Layer 2 of a small transformer language model trained on English Wikipedia (8 layers, counted from 0, width 128).
A neuron's activation on a vector x is GELU(weights . x), where the dot is the dot product.

Input weights of the MLP neurons that the questions are about. A number n stands for n times 0.0032.
n31: 51 -6 24 3 -58 19 3 -39 10 85 -13 -36 76 -69 -69 15 17 -72 8 -5 37 -58 -19 -77 10 5 -48 -4 15 19 -16 -36 8 7 11 -2 21 -48 -9 -5 8 -69 19 -34 -37 2 -37 38 -40 35 17 27 2 -24 19 -2 -12 24 35 -4 -22 -23 57 4 -2 26 25 -51 -11 10 20 28 6 -21 0 -16 44 -21 -34 -34 35 -2 -18 22 27 10 -11 -2 -14 -37 1 3 -26 -25 24 54 -12 40 -60 -10 6 -2 -59 0 13 -11 65 -4 2 -10 22 30 20 18 -7 -68 -6 12 18 17 -25 14 16 -18 17 15 -11 -25
n60: 14 46 37 -1 -35 4 37 -39 -18 24 -8 -14 60 30 -21 -40 49 -63 26 -7 9 -23 -3 -4 24 29 6 -35 16 13 -31 14 44 -24 37 10 61 -39 -63 -26 5 -26 49 7 1 20 -15 -5 -2 33 14 23 -58 -38 18 34 -4 -8 -24 47 -15 -53 -21 -7 7 -9 -31 -56 -11 -2 37 -11 4 -55 19 -23 -6 51 -17 27 -23 -36 -56 57 31 10 12 -6 -19 -34 -4 -58 -67 3 41 -11 23 30 -39 47 29 33 -14 16 13 -21 -10 16 32 8 2 -16 -16 30 -6 -19 16 -1 -1 26 19 7 3 -26 -29 50 -17 -18
n82: -12 -5 -24 -2 -8 -9 -5 25 -15 -11 -25 -19 0 8 -17 7 -8 10 -22 -11 -21 -19 -4 3 -7 24 6 23 -16 -9 -13 -12 -18 27 3 -10 -17 46 -28 1 -5 -10 -31 2 -49 4 -35 -24 27 6 5 15 -4 3 4 -2 -31 -19 36 19 -4 20 20 7 14 17 26 4 5 74 9 -25 -6 33 -10 -36 -21 -5 -25 6 -28 12 30 -25 -7 48 -12 -22 0 19 -24 40 28 8 7 17 3 -12 50 0 11 -7 -24 13 24 -8 -4 -31 -3 -5 24 7 -17 -29 5 16 1 15 19 3 -9 34 5 1 6 -20 -2 35
n148: -6 47 -2 43 -20 9 -8 -18 -49 15 3 -15 -7 47 -9 19 24 28 20 -20 -11 2 -5 -9 -21 -7 19 -14 -9 0 38 31 20 -10 21 -27 -18 -43 -3 6 -25 5 25 7 0 -41 59 -5 -1 -14 46 -23 12 11 -1 1 -37 34 -43 8 -13 2 15 5 -18 12 -17 -25 -34 -2 36 -41 -7 -68 14 7 33 52 -20 45 -41 -31 -17 61 -16 -7 11 -36 -8 -10 -12 -9 0 6 17 -1 -14 25 -20 80 35 -15 -53 6 7 -1 20 18 32 -18 6 -24 -10 10 -22 -19 8 10 33 5 -13 -11 -11 -34 3 68 8 -22
n252: 4 -3 -42 -8 -37 -10 7 -11 13 2 14 -50 17 -27 3 3 15 -19 7 26 15 4 -34 -15 35 -1 -20 -1 13 -14 -1 -21 -23 15 -20 -10 2 27 -67 12 13 -29 35 32 -59 -21 -33 14 -20 -11 16 73 12 -37 -64 -23 41 -20 30 41 21 -17 39 -43 1 -2 -24 36 -19 -22 37 11 -13 -13 2 26 25 18 -25 -7 -14 -3 38 -12 -13 19 16 -9 -19 -9 24 21 44 -12 -1 -8 8 2 -44 -31 16 -8 1 13 -3 -2 14 -80 4 0 8 -11 17 28 -1 -55 20 -1 5 -42 3 32 -1 21 22 12 -12 19
n254: 3 22 -1 -23 16 -11 0 -13 4 19 -12 -9 -33 37 -3 16 3 -11 -45 -4 -18 -3 -14 24 -25 7 24 10 -18 -2 -36 17 -3 30 13 -13 32 -19 15 -16 -7 29 5 -18 50 15 12 -14 -2 -14 -17 -5 15 14 6 -8 -29 5 10 -11 -39 29 -20 -7 17 -2 13 11 -20 1 9 -17 -5 -10 2 29 0 28 -13 -24 8 10 -14 30 29 23 25 3 35 -29 -50 -40 18 -12 7 10 -6 29 -62 22 16 -4 7 -2 37 6 12 8 -6 -12 -29 -14 13 -8 -29 -4 11 -12 -8 14 -22 23 -5 -25 5 -23 -5 -17
n299: 25 2 28 -7 1 40 15 3 9 39 4 -12 23 2 -1 -24 31 -4 1 -10 -3 -32 5 -6 -27 -2 -3 18 -25 -20 20 -50 -7 -18 45 -4 -3 -37 -2 32 23 21 -9 10 14 -4 -45 21 -18 11 10 3 7 -14 -16 7 -11 -6 4 24 16 4 23 -17 57 4 9 -31 -24 5 -15 13 -16 12 -2 18 -15 -9 -7 -15 26 -15 -10 21 -10 1 -13 8 -34 -34 40 -33 23 -17 13 7 3 9 -24 -15 10 1 -50 4 -35 1 -2 -3 10 39 11 -11 -2 5 15 -10 -15 -22 1 34 23 -10 5 -10 -11 -9 -4 -5
n386: 18 -16 6 -7 8 0 5 3 -13 -25 15 -7 13 -23 9 -14 -8 11 -1 19 1 -28 12 5 5 26 -12 -29 -16 -9 6 35 1 -5 5 16 18 9 14 -6 2 9 -37 5 -28 23 1 -9 8 -4 8 -28 19 10 -30 29 38 1 -2 8 -24 -1 -10 -9 -5 -17 -20 -34 -6 6 -1 33 5 -12 -14 13 -16 44 19 -44 -11 14 -36 24 -2 20 20 -5 -10 21 38 20 -3 7 19 -3 -35 -27 -40 -3 -15 -27 -34 37 -20 -8 29 -9 -4 -5 5 35 -41 15 0 -1 13 4 -2 -2 6 -13 -26 -4 33 -9 10 12
n406: 17 50 90 -1 -21 -25 -2 -18 -24 69 -21 10 70 -27 -68 36 19 18 37 16 -43 -30 -25 -25 50 22 -89 -16 30 3 3 0 4 -16 -10 -39 -16 -35 -35 -18 34 -7 8 -25 42 -30 29 33 -79 26 33 -15 -68 11 9 -12 -47 11 -30 -56 -75 -25 -5 -19 24 -15 42 -3 -9 4 7 -48 -3 -63 68 -19 37 -7 -14 8 -30 -58 -28 27 -18 5 -12 16 -16 0 -19 -5 -20 -16 54 34 -24 5 -18 63 -50 40 -32 -23 27 -79 35 25 -19 32 -4 5 -14 25 38 -17 11 25 11 9 -31 17 -1 -73 -12 95 48 -8
n420: -9 4 19 16 -23 -34 8 -4 2 87 -15 0 3 -1 4 -18 28 -35 48 1 39 27 -23 -38 67 22 7 1 26 -26 16 9 -36 -60 -10 -46 5 -19 15 2 -13 -5 -22 -18 -34 -26 0 21 -23 -1 20 11 57 -45 -26 -27 28 2 -35 60 -29 -68 11 -6 -10 -5 12 -27 -11 -11 -28 -15 16 -11 -4 -27 23 16 -8 18 -19 1 -7 5 -16 -5 12 23 19 -68 5 -51 -18 16 -15 -27 15 45 16 -2 -11 27 -21 21 11 1 16 -13 -15 10 -10 -15 27 10 -26 -10 52 27 -34 23 4 9 37 -14 12 52 -7 -9
n460: 5 13 -1 -61 22 8 -58 -40 -20 -21 -16 -7 20 18 -13 28 0 -18 67 -40 1 -3 4 -10 -15 20 27 -33 -20 -22 -17 30 -6 -38 27 24 -20 13 32 11 -20 -13 14 -25 -39 9 -28 9 12 -28 -10 -44 -5 -31 2 9 1 26 -38 -1 -24 13 17 30 10 -6 1 -24 -55 26 22 1 7 -46 -11 -29 38 -20 7 8 -32 -6 5 1 -21 21 6 -8 -8 11 17 3 7 -28 -2 0 -7 -8 -32 -5 -2 10 -22 26 -44 21 38 18 -16 -46 1 33 -52 -26 44 28 43 57 -4 14 47 -18 39 18 7 29 -2 0
n461: 2 -7 24 4 -23 -22 38 -29 12 14 -29 -21 38 -9 -5 21 8 6 39 -23 19 -46 -2 -26 -6 -1 -53 -11 22 11 11 3 10 -11 8 -23 4 -25 -59 28 10 7 9 29 2 20 -6 17 12 3 9 -5 -20 -21 -20 -8 -5 -32 24 28 0 2 -6 -13 -14 22 -33 -10 7 0 36 -14 -7 -37 44 8 29 24 1 4 15 9 -4 23 12 10 -30 -19 -14 -14 -5 -21 -5 -16 21 -15 -13 10 -25 -8 8 -12 -4 -2 -7 -1 53 10 -8 0 7 13 -3 13 -17 -31 16 -29 10 5 1 -9 11 19 36 -4 8 -20
n469: 34 62 9 -32 -71 8 -25 48 17 10 7 -44 52 -41 14 16 86 -41 11 8 -60 38 7 -21 21 32 8 -14 67 -58 -12 -18 5 32 -19 -35 -11 -28 10 10 -1 17 3 -23 -7 -33 -41 37 11 -9 22 1 -8 -2 12 36 -27 9 32 6 -54 -56 70 29 -28 -21 16 0 -22 29 26 -85 -25 -82 62 -50 17 19 -4 -26 -36 -43 -26 -14 54 20 59 -23 -24 -6 -80 35 -4 29 1 29 -44 28 -20 33 -14 1 -27 15 -76 7 38 -1 -15 -15 15 23 -15 63 8 -23 -31 14 44 -11 -18 18 -18 -15 25 22 13 19

Each question shows a token from some text and the vector x that enters the MLP there. A number n stands for n times 0.054.

",": 18 -11 -2 2 7 -13 0 -3 -2 -12 -10 43 -6 -7 7 11 5 -7 2 -4 2 -5 9 11 -4 0 2 -4 8 3 -3 -4 -11 0 -16 1 -5 4 8 -8 -13 -10 20 -1 11 11 0 14 -13 3 10 -26 1 11 7 -1 5 16 30 9 5 -12 13 1 6 15 6 -6 25 6 -2 -1 -18 -5 7 6 9 3 11 2 -11 -15 17 -6 -14 -21 2 11 -22 19 -18 4 1 -2 -19 -2 -10 -5 5 -59 8 9 12 2 2 -14 14 48 8 -11 -10 24 3 30 6 1 -41 16 -14 -27 -25 -64 6 7 10 6 -2 -11
Which two neurons fire most, strongest first? n469, n460

" (": -6 -22 -18 4 -10 -5 13 8 14 18 0 41 24 1 0 3 -15 -1 4 -5 9 0 1 -2 -21 -4 -9 11 7 -9 -17 3 1 0 -5 -14 5 10 1 6 -3 -4 7 2 -6 -6 -7 28 -24 6 -4 4 -15 -4 41 23 -17 13 0 1 -13 4 -4 1 -8 -1 5 -10 21 -7 -13 -2 -2 -6 -3 -1 18 -31 24 10 1 6 -4 1 11 -28 -8 10 8 -9 -3 -2 -2 -4 -9 -5 7 27 -6 -15 15 27 -4 -15 11 3 5 46 -14 -3 -8 2 54 2 -18 13 -15 14 -21 -5 -1 -36 15 -3 -2 -4 12 -25
Which neuron fires most, and how strongly? n31, at about 1.4

"\n": -1 -42 -20 -1 -14 7 -12 9 23 -24 -15 2 -13 -8 1 5 8 11 1 -6 9 -1 -6 9 -5 -9 -3 5 28 -9 0 0 -7 -2 -6 11 9 2 12 17 11 15 -6 -4 -11 -6 -7 25 4 29 -12 38 -2 -3 1 -4 -14 0 4 -4 6 -1 17 14 3 8 13 5 28 -12 -14 -3 1 28 -14 -10 -11 -11 23 4 4 11 22 -21 2 -38 -16 -1 -8 3 0 16 -3 -2 -15 2 4 23 3 -46 -16 26 15 -1 -4 19 -26 9 3 -4 4 -4 45 11 12 1 -28 -30 -11 -9 2 13 -11 5 -20 -16 -6 -11
The neuron with the highest activation: n252

" plan": -11 -8 8 11 2 -3 18 17 15 -3 18 28 -5 3 1 -9 3 -13 -3 -15 1 -10 17 -5 -5 -23 4 1 25 -8 3 14 6 -10 -13 -8 6 -17 -1 13 5 -17 7 -4 3 17 1 -19 17 -14 10 -4 51 -22 4 15 4 4 16 15 -11 3 -32 16 4 -3 -19 -10 12 -10 -11 35 -19 25 -19 6 -6 -6 49 11 1 -23 -9 2 -1 2 -6 5 -14 -1 34 -6 12 13 -10 -4 2 9 5 -25 -14 7 -11 1 -14 -11 -34 31 -5 -11 -8 9 8 5 -11 32 -16 3 8 6 7 -26 -8 12 -20 0 -33 0
The neuron with the highest activation: n299

"min": 7 -1 -28 -20 -6 16 29 -6 -17 -31 15 6 7 5 -7 18 -7 -5 5 -5 13 11 15 25 -31 -5 8 -11 -23 -25 1 5 -25 16 -12 -2 -5 22 7 -15 -11 12 -9 -15 23 -9 -16 -13 9 -5 -1 4 15 -13 3 12 -16 23 6 2 -13 7 -18 6 -2 3 28 -1 27 -18 -6 22 20 16 -13 2 7 -19 41 31 1 -7 4 -8 -6 -1 19 3 11 8 3 4 35 21 -9 -24 -4 -27 -2 -5 15 6 1 21 -13 -3 -5 19 13 -11 -29 -2 12 -1 -7 -8 -22 -1 5 -7 16 -13 4 -13 -13 -3 -11 -27
The neuron with the highest activation: n460

"o": -4 -57 -5 -19 5 -14 13 -5 -5 16 10 27 30 17 -3 -22 7 -9 -51 17 15 7 -1 1 -20 -23 6 9 5 12 -5 -1 -8 11 -15 -39 -5 15 10 10 -4 7 4 6 6 20 -7 -7 4 12 -7 -1 0 20 18 -9 -6 -16 9 -11 4 -11 -8 8 -11 0 5 19 -5 -9 19 2 4 8 -20 21 -3 -4 39 -3 13 51 12 10 -8 -3 15 9 6 12 -6 6 36 -15 -13 9 -6 -19 19 22 -6 -3 -2 -7 -3 -8 -8 6 21 -22 -3 11 -20 -24 -3 -1 -10 -24 -14 -9 -3 -37 -7 6 29 -18 -1 -1
The neuron with the highest activation: n254

"e": -2 -29 12 3 -15 3 28 7 -30 19 6 31 22 21 5 -11 -9 10 -30 15 -10 -2 7 -4 -23 -9 2 17 -6 9 -17 0 15 -17 -9 0 -1 25 -3 -13 1 -8 -3 11 26 20 16 -33 12 21 7 7 -24 6 25 -11 -1 6 -9 12 17 4 -30 3 -22 16 0 40 -3 -15 3 -14 -13 -5 -23 21 3 10 34 14 -3 16 0 -1 -5 -38 3 -1 10 1 -13 18 19 -8 -13 -2 -5 -22 7 32 17 -7 -3 10 -5 12 -15 13 1 -24 -18 9 -6 -12 5 6 -29 -10 1 -24 -38 -33 3 6 11 5 -24 3
The neuron with the highest activation: n148

"d": -13 -48 2 7 -19 -4 9 3 -1 11 8 58 7 6 2 13 0 -11 24 -18 -14 -5 -1 8 -23 -33 28 14 -46 7 -11 -20 -19 34 -5 24 -10 11 8 11 -9 -11 10 0 7 1 -1 -30 11 -5 12 0 -16 10 2 -35 -8 -4 2 -11 4 -12 -31 39 27 9 -15 7 31 -1 9 -8 -1 -5 12 16 0 -17 33 15 1 8 2 39 -2 -22 8 1 -6 -1 -16 9 14 -21 -10 -19 -9 0 15 -23 16 12 9 15 -3 26 7 10 -5 -7 8 -10 -5 -7 -12 13 -24 0 2 15 -3 -1 5 8 -1 -3 -24 -17
The neuron with the highest activation: n254

"ry": 14 -22 -6 -3 -13 3 1 9 -11 8 -2 6 -5 5 12 -1 -1 2 1 -6 -15 5 14 -1 2 -11 -8 13 7 23 -17 -5 5 1 5 2 -13 -10 6 3 -15 -3 -10 10 1 4 2 -23 18 20 -5 1 0 6 34 4 -6 -7 -1 -9 5 0 -11 11 4 56 -14 -5 44 -12 -1 23 -13 18 -36 -1 -17 -12 20 6 0 31 -25 9 -7 -3 3 -22 -1 15 -1 -6 2 3 -3 -26 -4 -16 27 -14 10 17 1 0 36 1 -15 36 14 18 -22 8 -24 -14 -9 5 -33 -23 15 -9 -45 -28 5 4 30 15 -2 -16
The neuron with the highest activation: n82

" di": 7 2 14 -3 7 -15 2 11 21 -4 3 20 -1 7 9 -22 3 -3 -1 -14 16 2 -5 15 14 -19 6 -5 -1 -7 20 9 -2 -8 -13 -11 18 13 15 -3 9 -11 12 9 -13 3 19 -32 -4 -9 6 15 -4 -7 35 22 -13 17 13 11 0 -18 -15 -21 -24 -4 -4 -11 25 -15 5 -11 -17 9 -9 25 4 -9 46 14 -6 -2 -12 -10 -2 -54 -15 13 -10 -5 3 -11 33 2 -14 -9 -8 -7 -24 12 -14 24 -4 30 -9 5 -15 26 34 -10 -15 1 31 4 -4 6 -3 5 -20 14 -3 -19 1 13 1 4 -12 -27
The three highest activations, in order: n420, n60, n148

" M": -13 -14 -2 -11 9 -5 -1 9 5 12 21 19 -17 7 4 8 8 4 -14 -9 -4 -4 9 -8 -22 -26 9 -19 6 -11 -7 0 23 -12 -4 -21 25 7 1 22 -6 -1 -6 11 -3 -8 -11 7 -3 -3 28 -14 2 24 11 -21 12 13 1 0 6 4 0 1 -7 -18 -6 11 20 -36 7 -13 -6 -10 -31 5 -4 0 51 2 -3 1 1 24 -1 -60 -10 5 8 -11 -3 -7 7 15 -13 -7 -13 -15 -11 -33 19 9 -8 17 -11 11 27 4 -1 3 -7 0 42 29 3 12 1 -13 -9 -14 -6 -6 7 5 14 1 -7 -14
Which neuron fires most, and how strongly? n420, at about 0.23

"ers": -18 26 -13 -7 -14 2 22 6 -2 -5 -8 28 -9 -1 9 5 -23 20 -35 5 -5 -10 16 16 -12 -42 -18 17 5 27 -2 17 10 24 4 -22 -12 -5 -7 -11 0 -11 5 4 3 23 9 -21 17 16 -4 -9 -17 21 11 4 -10 -12 -18 -3 -6 -5 -21 -5 0 -9 -9 6 14 5 -1 22 12 -8 1 -19 11 -14 38 12 14 11 -11 -18 9 -4 -3 -8 -3 3 -19 25 -1 2 -31 -31 -1 -17 -7 -2 22 21 2 5 14 20 -2 24 8 17 -9 0 9 13 -8 15 -46 15 10 16 -15 -34 -5 -8 24 -1 -7 -19
The neuron with the highest activation: n254

" model": -5 9 -17 4 7 0 0 2 2 -4 -2 29 -12 4 -3 2 4 -5 11 -21 -7 0 11 21 -10 -22 -12 9 12 -27 7 -15 3 -26 1 -5 -10 16 0 5 -2 -13 -30 6 -4 0 -18 2 -1 -16 8 -24 40 8 16 11 13 -8 -10 2 -8 22 -19 -7 -23 10 -2 2 11 -12 7 23 -12 30 -10 13 1 18 37 19 12 -10 -12 -37 -9 -11 14 -5 8 -22 18 -19 -7 -1 -8 -6 17 -18 -6 -11 7 17 -5 19 -16 3 -11 44 16 4 -16 13 25 11 -14 14 0 1 1 -12 17 -1 -13 14 9 17 -10 -25
The neuron with the highest activation: n420

" ": -4 -25 6 9 7 0 25 -5 4 -5 5 22 10 -2 -4 0 -23 1 -7 -1 2 -2 -9 0 -27 -18 -4 11 1 0 -4 4 -5 11 6 -25 8 -2 2 -1 -4 3 -10 -8 0 -3 -8 -3 15 0 -5 5 10 -10 20 -11 -4 1 1 1 10 6 1 9 -20 7 -2 -15 7 -19 -2 -4 -9 -23 -11 -1 4 -11 51 -1 -4 8 -7 6 7 -26 5 15 -2 7 0 8 3 -1 -16 -1 -6 6 -8 1 28 12 -14 -3 3 -18 -1 27 42 1 1 5 76 -8 -27 -6 -9 11 14 -2 -4 -8 -1 -3 -7 0 -13 -14
Which neuron fires most, and how strongly? n31, at about 0.46

" and": -1 -15 4 2 -8 -10 12 -17 3 -3 -11 50 9 -6 -9 0 9 3 3 1 -5 -17 16 22 -8 26 -5 5 -11 -2 21 -14 -1 2 2 -14 22 -5 3 4 -5 -5 -3 0 -11 -3 4 10 -3 37 7 -1 -12 9 -15 6 -1 4 -6 -3 -1 30 -13 9 -5 -16 7 -3 23 1 -9 -19 -13 -1 0 17 2 -6 33 -21 5 6 -4 -8 -10 -37 10 -3 -11 4 14 -11 -10 -12 8 -13 0 1 19 6 19 9 16 -2 13 -7 -2 71 15 -4 -7 -5 16 3 8 -4 -8 -16 -7 -24 -11 -58 0 4 12 -14 -10 6
Which neuron fires most, and how strongly? n461, at about 0.33

"i": -9 -8 5 -8 -3 -8 15 -8 -7 8 11 32 14 10 -5 -22 -20 5 -10 19 11 -11 7 14 -42 -36 21 -1 -30 -5 -14 10 -18 4 -19 4 3 1 17 -9 -5 0 9 -4 9 1 -6 -15 1 7 23 -6 -29 11 2 -3 1 0 5 5 3 11 -7 -14 -21 9 -7 7 17 1 5 2 11 -5 -20 24 5 -19 23 8 8 26 -19 -21 4 -13 16 -4 8 -3 -2 29 73 -17 -16 -12 -13 -9 1 5 8 12 -6 9 -24 25 -10 20 18 0 8 4 17 5 -4 3 -35 -31 -8 0 -20 -5 2 1 0 10 -3 21
Which neuron fires most, and how strongly? n254, at about 0.16